Layer 13 of a small transformer language model trained on English Wikipedia (16 layers, counted from 0, width 128). Numbers have three digits each and are written without spaces.
A neuron's activation on a vector x is SiLU(gate . x) times (in . x), where the dot is the dot product.
The model reads these tokens: "ul" "x" ", " "Italy" "\n\n" "El" "g" "in" "\n" "- " "GER " "Land" "sh" "ut" ", " "Germany" "\n\n" "Ell" "on" "\n" "- " "BEL " "Chi"

The vector x that enters this layer's MLP at each token. A number n stands for (n - 500) times 0.013.
0 "ul": 376609600361375475515530488702594591479521529516452325515505607487511560530487482506489574531613515185598354515520551429518583399501386519676484552446425400380441481478411605484616532532441526526422373511419658357589634734559462318578539518444474567558539378471542276450468503439421241655537566364491576601560476447385381491483478517565498502439541564597562466394558551394437594504415
1 "x": 255497574348514489389452476838542529476516429515520428482569592419520435465414449535496653628579581173539429539660444499444519501512430498538483568555599573529597636547491530327411500593447506539513451540452575476568465710555459542505565557381490528446519435489421494483511520497527531652449440390514462469472648395453460559513521549522368410454425579564538563626520604510328498538576
2 ", ": 533486489461474510435538480728497532535463480495532467474449503549539499611443459479497539490480584519467477509488468354443465504640502532556472607533514521479574445532451535539363656610496547483500507627492573532462469193488520462435508462369467500474561445517475422503416485506435446481485499511400489497481489417430507470519455486527529390399461601565474688485793484565629498416368
3 "Italy": 368547683324576490341462531706607612516608423547488400391474615410495376472368575425622635511478742424600520386686456422398629383419540387440395722639696484379403660479478538507476662504387596547442570490433549469569398651477526522461592620501531609371465408492567462443455512582472556586541526388471381479499536363571353486483507421761489384434487583681500667542625353521479491477589
4 "\n\n": 548617469345522507493469545647466457474471335547567445601506464529507480376420537545487852498430474596570501544555450531467560435444564444528481643400368488491400430585451508464588547520526564409297499593399534452481444402474468434302581431548483488511475451597451456492475398568560463558429461516452419633557613404735531371542432376575432415543405611628530805601699550519751580453535
5 "El": 388497552556457378591609507597611555507388453561535451478504615350343589597607481630355533441655383245432498469517486255308593551485428599595562540448403550443497449569476411588495492443508630341401421314418699272589418581481471637485410425416616622702529346471717438539630682564405443543512587522573512647425585475536415364355527417608463440403564409568535439486527615584442552709354
6 "g": 350430646477403440481477474377578578442461264625622474554458400457700579447593505351499445592669535208510493565537515392330459390548355476595426397470306637481486468591677514445367442527335605454517332521423463563514483572576563576471527488392476659391539361507529495590357342463450614513456747592505613608373449501383556394288530470416446507538551627590663503606463623407546584547426
7 "in": 319359656489483565433503448565410514552597558607558368396557649349289555422532511572419587720763638185560359451543455473532636416555458269530537544582560501460492444548444598599389548598466626408390527490474401374631461554536485565523505613534615575440497353594367493691503435520625452568504516563421465751458538535524536408561606422367457611491497463683515544477534420594478444492734
8 "\n": 505469392384462450516451490721508571433525402516442463506545478498466482465402414697517752686588604579576570579396404478549695450520526345471422691540334405510637441583402611508654568573461458338394452416590436601440461393556434468328484481450538600389504417594441434496538330477598364552522533393429518729444525524719535298649408352557520549443465535580505732426628638419614548522436
9 "- ": 448516420538504507401450478519559628468501311475429568532469378335403498534554480442454794580501596596519524513567321435652659566547483315529408572482429492652564390467538654386502504585475711441417467458500442529581357424523525483354403450454566630498575498599363417517512406567583513648507478440652575602580580486646535429627518532518508394571519570623490651533752545470477480563467
10 "GER ": 645559623601536380396458596626527644540541497622536560472493484401428453420317401512462662641393661516561632512561524257508656436543415438367394608535462548601459526458459400426515685543588588458526502382558494492501411364645442505426515477488617585471364442448494454540540497569336533714583575452556503545501412441594485352599568432521485462509496626575470572478736413509509599480566
11 "Land": 329614578583668384408501707598584572508616561604438521382463606456412501450331509469370401674401683262451486317419614341395688615471488323493394611466537502460666534455573417465430466588656615498526450450519388461536597692564515507385416362531592506429481446325662477453420497565465458629592544514419524555539493324573557436533492332448409515483525612571544285408540411664438480670550
12 "sh": 336531634537677431473397715377325448230413522599494637486501542599715556531392450595562446731391788288499408538360461342398586698436396518439466416520492458479606528507560415246454549722403477515382537372655406598554548544504420470381349475628587526572547567586471517402579514482573480609451542686392537426426480535409550321521374557464530506642427553427356477489522412473547544598539
13 "ut": 287456483585502544354479646569499574365512608306451449613415443478461546356413383525496634767441743264484501633508506425393630498643510261539624549406649282440478534339546530508542396602605570616515477505637423290434524628523472564415577484394531618590519438512489339631591568584533470585490618712362554450528561454517470581677475520377386527529541695517641491397455543516515454578671
14 ", ": 560500491545444414456490554463523735558464503587555584435353591465520506650381448586334616687412653545435628661466410302471612475553462391403412528578581521498475302504606411467346513570587553500469507496454540447574326192609593664301445559487488553441483350378507276527373591504558467570408536508409499515448462395481439486519584451497560471485483571665517665467688503639428482466459
15 "Germany": 487617707408581459245406617659651620453640355522493514370468545434462411513350519456576643644554722449621474490649531362384718533454577347414439669697726546450423655530536410519451636488458619571522616281530390498580490627544505585415581450576546555458439458451581477513515640639417501631568587442357431420521491433583396386527529330650492447513544635596515567322599280626454519506566
16 "\n\n": 555662519421464472542400511633576425468460302639627569606520460559534471260464512561432958520475603574551528670536518533477558498459644393453491601415516623562388445560525447499598484482543585522507515492481442547483518300534447463363509445591496596547504366467541427467414535548600490541498470603445497699493552429703570357650432400533484391606415639521573719604648532499730512515516
17 "Ell": 330512629560585375402468465571554518507462595683569480624486534468475553579462556462521560524318529227426457368543556415221647750474456403535377448584506594350681574403524491528355407560526577449576524383388496532596459570499350618424485440440596593502513360313661566611427510405433619542549690412548459593523442499590331294537530437615442408418588559656609396651561502656388547604539
18 "on": 397404597604443445520456550587491468502476465571557351522538501412601493573442479624503620688665639191435419577524454504449637387477425344469694418699647462452626454496382471702404463579461594568402629398497350386586519568492433571390579520495546634536492389541493468644439574355562341592536581492526480588570470589728507419601514332454470499463538409748560503606533491535309355514669
19 "\n": 529446448395441416587451436638561562446542394613528615503496464545509466469485417624476896689538649583594492624381435461490654483447519275438468623577403520523572449629468553604568548585448515434473451460527363586350502333625397484324470525588507584426392348530459395508559538390598374554560509497471477713386509512701566260660420384476564504517451596435503675412652524433513500557485
20 "- ": 479490502527510456457463471427547713515481429513602605542466527400532544536469474430326887736444656458467653571560328447506637510502369431454420571526439531588394362464511534369482402526645605578537433437473435519505411291577469593338466470523541699462507406393506413511474504508603494542499551562507465604471502455575473382555538465525573469545459532670507553476737507575472478459572
21 "BEL ": 597519609543538379488545582575580613632546529625523603421453386442476487335411536553456630728419573560535669558477569340491623402486403316342451553509464637647381600461506357457522758497566610423587538459528493492470447356725449554524475566394605528468423404415482411429501589603400568641609503481523517505443447475636411348615596485535463450475492562605462534536728438513491597473555
22 "Chi": 280642397463492525560506691563466272659483480673393534574423531438335383312403569507430452649480507271505537342514607265378458316554531364434397490406626435390542425404447472464417542525461422501539472476434448501443522446496447677517398653395650639539267330557428510435364681533473516554561531527436474487510340351564412378617565516662502579469257628578523602593513543595405583468529

Each question shows the input weights of one neuron of the MLP. A number n stands for (n - 500) times 0.00091.

n497 gate: 435527433549543531447525402523506494376483549593414444500583513360542536490445502472529606515521496623429457479459575472481423559417616466299462489464441654513464596521445513421588500584594548322437458500539599422468424577655635483446451425626535577515426473527536362473426462508449536485370414430587577603436536546423403558572557513462415498536394552496580462496456515324452579566536
n497 in: 383428471445569446581551443505452471475414473376438484458502509658538639449559493611583537502672473355467447482404475575588478365582415573362445530518441495486404677404523531461648535507562484493531354559429514471523559489543427554267450457573447422466484591516495382609642525577556576495419374584407573498374408603464423591480478502509593489498418488443502607397516507459462511580366
On which token does it fire most, and how strongly? 8 "\n", at about 0.74

n222 gate: 635602625563522494552627581390542463381452612532526366513406502498543362592570563533593562487470528555678425562555441504404498507474420469485423498524507532384569509439500382631531531457410442430578489452526518383586550469491522674581524548634616397530516395487579494560498427563517506476700496496539489441491397485468549544422515513504353465517319406583485522491505461448421619421569
n222 in: 540448477602403388545498454547492533342506465474569450411506440490477479484471535492561375359624471519592395486444356554362518473410541504498662581542483564490508450527589478461581438449613578677564465616542452531368574496527400564521543567431388533479460431539561465522579423657523439490565623500479581567471578510529486510568574488467479541537463591500480454584378419676463475522531
Which token does this neuron like most? 18 "on"

n370 gate: 596390450513466380491419367553471398531458547517531438405536487468584435578491370467613509561526575540528410465504331542520478443627526469471531453531374454496559465473608556591413530367547448556360389535444449588478496511361375515560531324573472422610552504426339546363445439641469511536531431577520478605513469406557573522601515458487542460237442511557546566536470496560428480422498
n370 in: 426579520458556459454565538461727641535522416509471567517502513429529496385476564465393500443513522621485460524447655438608374456498493604594593493540469566547522533420436550363540507531504442567618465511549509480491522333471353429396522384356491418432421372362611581572467441560489541429565522434440587429406432563448614491480601378541464540509520638502509507533450471676535524569633
Its two highest activations, in order, are on tokens 2 ", ", 12 "sh"

n110 gate: 401528420444509550627479456452486570548468491536380575597516535439551493475654571446438332404479463533600538324344558509537520426472608588518372565444637546572530553358324441677467600555388500425319346465514530472434502556549467444547495350416552582572616509406549507518512562500542559425528542430539548463291399525623534470449525519482435488526465457498592572692507384491475453457445
n110 in: 450473369410500513511420541511400475469451642460639457509577317491397461502396466502564298622695357495578463491674471475522511518491614575442550581525358576552476459441540443622520551406495479441475458522498545444454529448674570637500529395557527418529537458373464629378455549439513476443431545477552467525473478640507533445636350452551466581563536581412525617495516552419449516463413
Which token does this neuron like most? 20 "- "

n376 gate: 611411279557565525527540543391475539482427411480572521527509411504586502384422303525538493522316425486529380579420392589607448534477557486439443450541573482470360404500577460381679672527624558383572547475408581407537548484425571427525441431468534498354628466428578471359518415505443608633398433511464507525477581495502465447493450555471587511621562528541477523638493418514478571413471
n376 in: 622625617542531564392584419544481373461482602554563589502565505522567383593616677421438502400464429547397401324309365569454605482521516386435474458400375633421360641402569475521451483557474540474564525542338472500444571465442509521488435568505486449502554445468591507598398612641509561334415502437394439481648585523518432516489574458466535530454586590525502421437459542449530395527509
Which token does this neuron like most? 1 "x"

n30 gate: 486562403540575352322518516416464675520511583469545414541487531630554412559363471605394406535438438412504486387615563449513542645451571448482534473484435464644332386590409399502394588582525502552544451388505527544559562597408457422505527468664509536516448460522575485621562544531520529475502676471643493410394482515571613561502571522564405471574475530442392543475560473616430444469553
n30 in: 600451345585473507433436619631457455480569545448534480509500464439435457507462467496595386445449654568590618579653493627585445553356382439553442536466545438311535558509616480614496574454599682482451557538509500449554524518628563650604489493547493498453514535571545500597665537469431454534605516525433480360464447454456517486447462496384345553401520413444608518570600489433449453445381
Its two highest activations, in order, are on tokens 15 "Germany", 10 "GER "

n188 gate: 458548452403512340536390456329510427548493442479532444465544507512553568557425512442471483410395466473405505476524522746404483550592579442341403468714565594454526333544546445565597480411549510444428553476554432409478488427546666372558445634473464583437438652538478459443543597539534488351463437558572438383578526505574549344286505461588468543515360577469373512500603326469526478481362
n188 in: 363514534556585489586436535417685477463521442396364486523348558358384463511507421344626509308475509502429488642540617539565448311491491428438451404514347500568452533437660445456493538535558472500512424380420526424556542512421610493474426484612518587565493562546549456521537596556341575605533514367588525650430516472493554463477380540420668537654523552502560481545522507405436439439505
Its two highest activations, in order, are on tokens 8 "\n", 7 "in"

n92 gate: 465605491487493475453464654410485522477481457508310428618552593502468478553491457394568460466574352537349559543634470494580350421433560413567506539476470485502487478543595555450507413564617489463289468463476446423528562407470546364567476528428447572485557513445567534398670496485558504476346535496414441463524449498390504650457479411580493453522532370509666403454612491524540411506487
n92 in: 502449561528459502472391622612498521441646511492459526452363506541489554671564629485416470559563439453624595519466588562421498439511468528434562560658547475718517398393426657474592500565449498474652496352446461500362475528555562494590494571526517464504459439538517527481494452598409538521554521425596446519481584569508483496508454521607556432370491493451471445393372447634406513492466
On which token does it fire most, and how strongly? 16 "\n\n", at about 0.47

n396 gate: 473593431445586479467526421660430607653522544464535672525478537500452651575469260502470440408496411522517502461561439665550455517347465448491651461520441539502463493478567489500570451543489427586625438589544504602500517340456524483564476414467583474502436584474478472494574556578556509456542357483550438485478509515401570471604418437461544524496402513459431703625534487533596559500371
n396 in: 433489559440397443689537633524545493443524529565489509476578443556524322513442542560446448561428467480467529559527578383460509392542721500436551507427568364566616460513557556538422466489571525533474568482529576502462555522434520447420526542407381342476581572402424570316463615429638565458563529677654550513507570583507517380323520562541491487513540514445439432378452509553550451491563
On which token does it fire most, and how strongly? 7 "in", at about 0.3

n352 gate: 460471380540704365568406569498558451620388531446451493461627394489641558526418555487419466515493496596478565520420456421557496518556419427438538427615416533509500553451526422491431589629487462375598550485493596456455645447427395462565454402418396453405320476454411591543515528520430389511343520602507422480449624421487556529579528487533520412389462364511502489542489442440671489535585
n352 in: 489473502521481494378451584541475619547419653679563569443554417492496651435425568396525432512475564589467485484458515473452500359561488496334404527347467380657529440533556463490548515422617606431409510571540578533494618393394557481557488525506478544508502428446523479510579543560417410479449572563485398424513430566527500426548636561471580504510533540402638533479556531483455387423471
Its three highest activations, in order, are on tokens 21 "BEL ", 10 "GER ", 2 ", "

n54 gate: 711448474538478418434481517399402448479488612463560390583500585410446490477298502498668290514563519730330490547355457455517484394674554505597405540612682568486484573471498495543679515554626461490477505498440486585620422543391526599555474476536495505462435500505416537563410556526446500500534562424521551481538544460519454393540441740509424455526569495358584462529505474450377443486533
n54 in: 547387432513502389491430533412540478347529680506390563535458549466513533483433403418616475513627467630644444568489491321449400515529502473560475640631498513424474593398524517576585502480663527359500513449565449485437354627362572551493383464527500565449514552439563467585487602511410563542556469602476496498688487614620390469443480605450473474536480446500577460411516427429474449556570
On which token does it fire most, and how strongly? 1 "x", at about 0.4

n405 gate: 490393413510668493293486351454490371541568529510512488583404395659510606371613410593510470474510386441661470517605510534734538476525452556563441480355332498566382588524609617627451588575539488510326435483451399607468391579324552498480490557458498603619408529551532560445468435502473435502393389578541428544431514652425528478435389500454468466500449465515442505534520674517601436605514
n405 in: 695490546300431505629464632558611566452534527521431286612510544481478603376625403415541478589450519535572540538649468498347498478446510358471546502517434493642486673625481464617485412623598609441370495413409500531475413598510510517593396576601431520430557514524478670419534373551604545485431542595556603510451616486344420527541316383574495481478568493495382519571447456578471537543500
Its three highest activations, in order, are on tokens 4 "\n\n", 6 "g", 22 "Chi"

n143 gate: 525478509505516431570513539531384434585534545635509603447609471384617559555534453514567382567464277429464656545441523586489571469618455491493498484418486574393558532482464307525580379455448470498513484394550527565505525459495578618536417413416462491583355520534516471522462533426500627457470525525789602546383458547440443432601428511536359550591448488518453534354584554532482521350571
n143 in: 486293604518590464391441585589348495405382475587391505335385521567523468493571411459509535507570468363561410477532599612461567520585466468425392528498370455569536610555464531514525359446615430507507529479523553491382475436303512425509527525498368390457307531604551455547527545509464561417579424456566430521401471464482735486564627436500500370518463556521543477449630564507493525442529
Which token does this neuron like most? 10 "GER "

n332 gate: 523493571444532509592478407442525453493578599513568559590554541400561536504520435389507562460527560327436552433586455455482515464559516613346484493627601504439469412649612487516545505549428489561547560545661412426400437464302434579529688357584396419489477476500425456456556562466547471523397555385666485477498449653451439625429527575599486578484491507570509345586500536565577613379540
n332 in: 433451416389409565423516524453679474575552495505557462622483408585580455518561676564570625539579455502532562551573448481476484425526362493298609592415695458384421363491469512431555568477493445417607446413598471495586474469450495526462432350588563426580361611505519549488488639467669521334553500543380579457502449535533518407444392528440427552566547403502612583460451495290481450523609
Its two highest activations, in order, are on tokens 18 "on", 11 "Land"

n108 gate: 437440475485448561498597504426459526464553513533444545356545425481566627420569604397508544614550472336508517595552504602419590576541521614489401603464430513449523400530491513483554335445636557528587413466563470604634472633489522694524509504412487481402478468485435466515462487472555498438622420468504483457563622519487508582318517429345509413414432454504568577569425549417460547609553
n108 in: 500554649550675587546553476422441506472444609614465510565567516562452544368528568520417533543490488417632543540482544410418467576454600494556532433579462466377369530514426463470470483476516598557552494394415500556557542659538462558561534447476626379376447553548405540443492439542558532573359468512462516425445526456545481476502452552587546394506426463404462542455481462402409486608559
Which token does this neuron like most? 1 "x"

n299 gate: 538467582611450484502477467432627493465493403576500519594436486406498376498578606479549539414465516653426469505507469540377403498436591562533531507343571512581556465384554472469510551605438763364544479531474474556498542664578474611467415562678435431368490493430529563409262546399390423683505467517512628696591596521451447438538509543611540547571597512552596462500473389576537462583467
n299 in: 681594582523554543514495509647493433527456421534594481480470352556574442614526622505541495448598500570454493466451498486495439465370562454445528346523555420632358447500352609614549533415435547369619457516423512553533571563481411481479357530358393435548443552541523600523426466465500530593396661433505457647467422493536347488436452360345547371621665564523546595570574498488491488430413
Which token does this neuron like most? 16 "\n\n"

n119 gate: 496537519416539602605347359545498450479438649544596358532433429628547478466500496457440562502462489465519535500515493539513420455392545636485515491526509429487344511522438525485693549382483533535485530511520465624574481422381616392674543565543407474446579623415565496415474379550481555507441371502336420502520541553500454433457502398572535526437541429560477485600420517651453598563585
n119 in: 570410472472554557656443575385509592400511478594548502456444562592468578506453551666492555403492532309593515538580524615498441455584611679532530442582453436446381479459523498337588584438487467522409481483429487575465515599470556429461410638537601455438507540472584460462436468485485401407363459451558464478545589360620537429368440472468498438549446557438441474517527575401521586571536
On which token does it fire most, and how strongly? 4 "\n\n", at about 0.96

n93 gate: 592483481564510516531451603465450393521609428444440426421553362576334505589607524510477464327456339613582495373519548379547561358440502533618474392493441649400528555545405449476517441422579546534573622576637502436567550433440498490495457510543565385595423549561495472362569442547488444440469512410609474457558479378481509728370493517514615599638552544626427457387419357657439447444566
n93 in: 343538650359588460502562580447331420431546488500669517542510519467481451517558438488433527555405538400517382507430587543555483502556344461396575495527541488400369473536589619718532545478490404515522455514473549582510488381519524531405478498668683322481544417400549500505548557481423567605488473454512590375556507543436512512361574675578412332473512309408591384554553490403457602353576
Its two highest activations, in order, are on tokens 9 "- ", 8 "\n"

n419 gate: 487483420487489578551384489413453449523538451587379571460476515459543537452545513446561395487536511632611628428586554549364552530444519581547470479579468419457511521472585508470519414527575526401521445564356565517470627468400293509618651552526462384483522540606539498544504481577562466588546513342455676504608430553475359500551534545473552487590496432532555630491420485551469365636410
n419 in: 498445543616584482521446560468426403498452572574484609419590458645505484536488482486480528570609470460405414539539419521413380587495655595546368516565643507537436486486560294482595602407444559458552559514633556466605475458452444546512507521465690639647505430418542586466514425580511514512603421452558520674521527486607444500651438542301505452442523484707413392530610431530552463495495
Which token does this neuron like most? 6 "g"

n1 gate: 370514505357498593519383502529419384416529531526473427519393483425442573474377454466600606414348507480481630440459476529526543548566502439464592471553546471575450758686560457577532343364464547473584581565515412541512462583442488432493495519454431476572463581490507593469498348495433410437625517619527464629568273476414563743555421386574539517609406638466488435544392556435384500450386
n1 in: 616569505641602482450466486516505521632491442554521519496583454513333565471366418562670437538450601602439577600553532578424315489447541426525355438551468557544437603567422421373546552498565559516489514608542393582551443470488526546581690481484297592498638543430505582552589432511482482664528481413346471567591489586568467479370500428523553541548576542507507633412474390544565479563600
Which token does this neuron like most? 5 "El"

n465 gate: 694498487461415547425352427534390557471466523462417495473546470489466454562388525464386560462440550401502562608436523514434440586511380397545486484249489527557493518495541509325509315367482544619631574600511631620463407541602443580546464498507496521477438415525525549424591578405547469548500284548359502507426516543527562450532635516540486529600427530600394450562469416473431431613428
n465 in: 563383520424477577520349415478565471469471549522446397520460491509482448502563478560423505509432509419599638669509565480496463476426553368469605466339567641453447638382502500475551390396585480594566581467304394637464489462529538516496493448496450560429378445394525594478471570487471445451434424562533487545448471623531403583396626408555592502569554598627385464538532607662467513426401
Which token does this neuron like most? 20 "- "

n391 gate: 617514454593514557431552300468528525493572670389549465394514574469572362434484491607470462511580546502461552521500456445532584514644553591507556433479336470628505340521539555361398514482453533561507518516413526592413468556461582350421641565542520502579526728582451473541447493525376368442571577458456407584596477489495460470718486528555540336546423538639498558486462618488532439480388
n391 in: 382509458453491535422555538480443471504565529535627369528691594565504495605487569516535489542467464527573516370536529618533401447493587597438487540444509589617584589430484564455457555533435295529513511589572346431514475394590500462399522538529597536569347529487663487465540443574560449437541681457527579484371524527531528741558513549432640531587547473504555543613363469596452484524617
Which token does this neuron like most? 5 "El"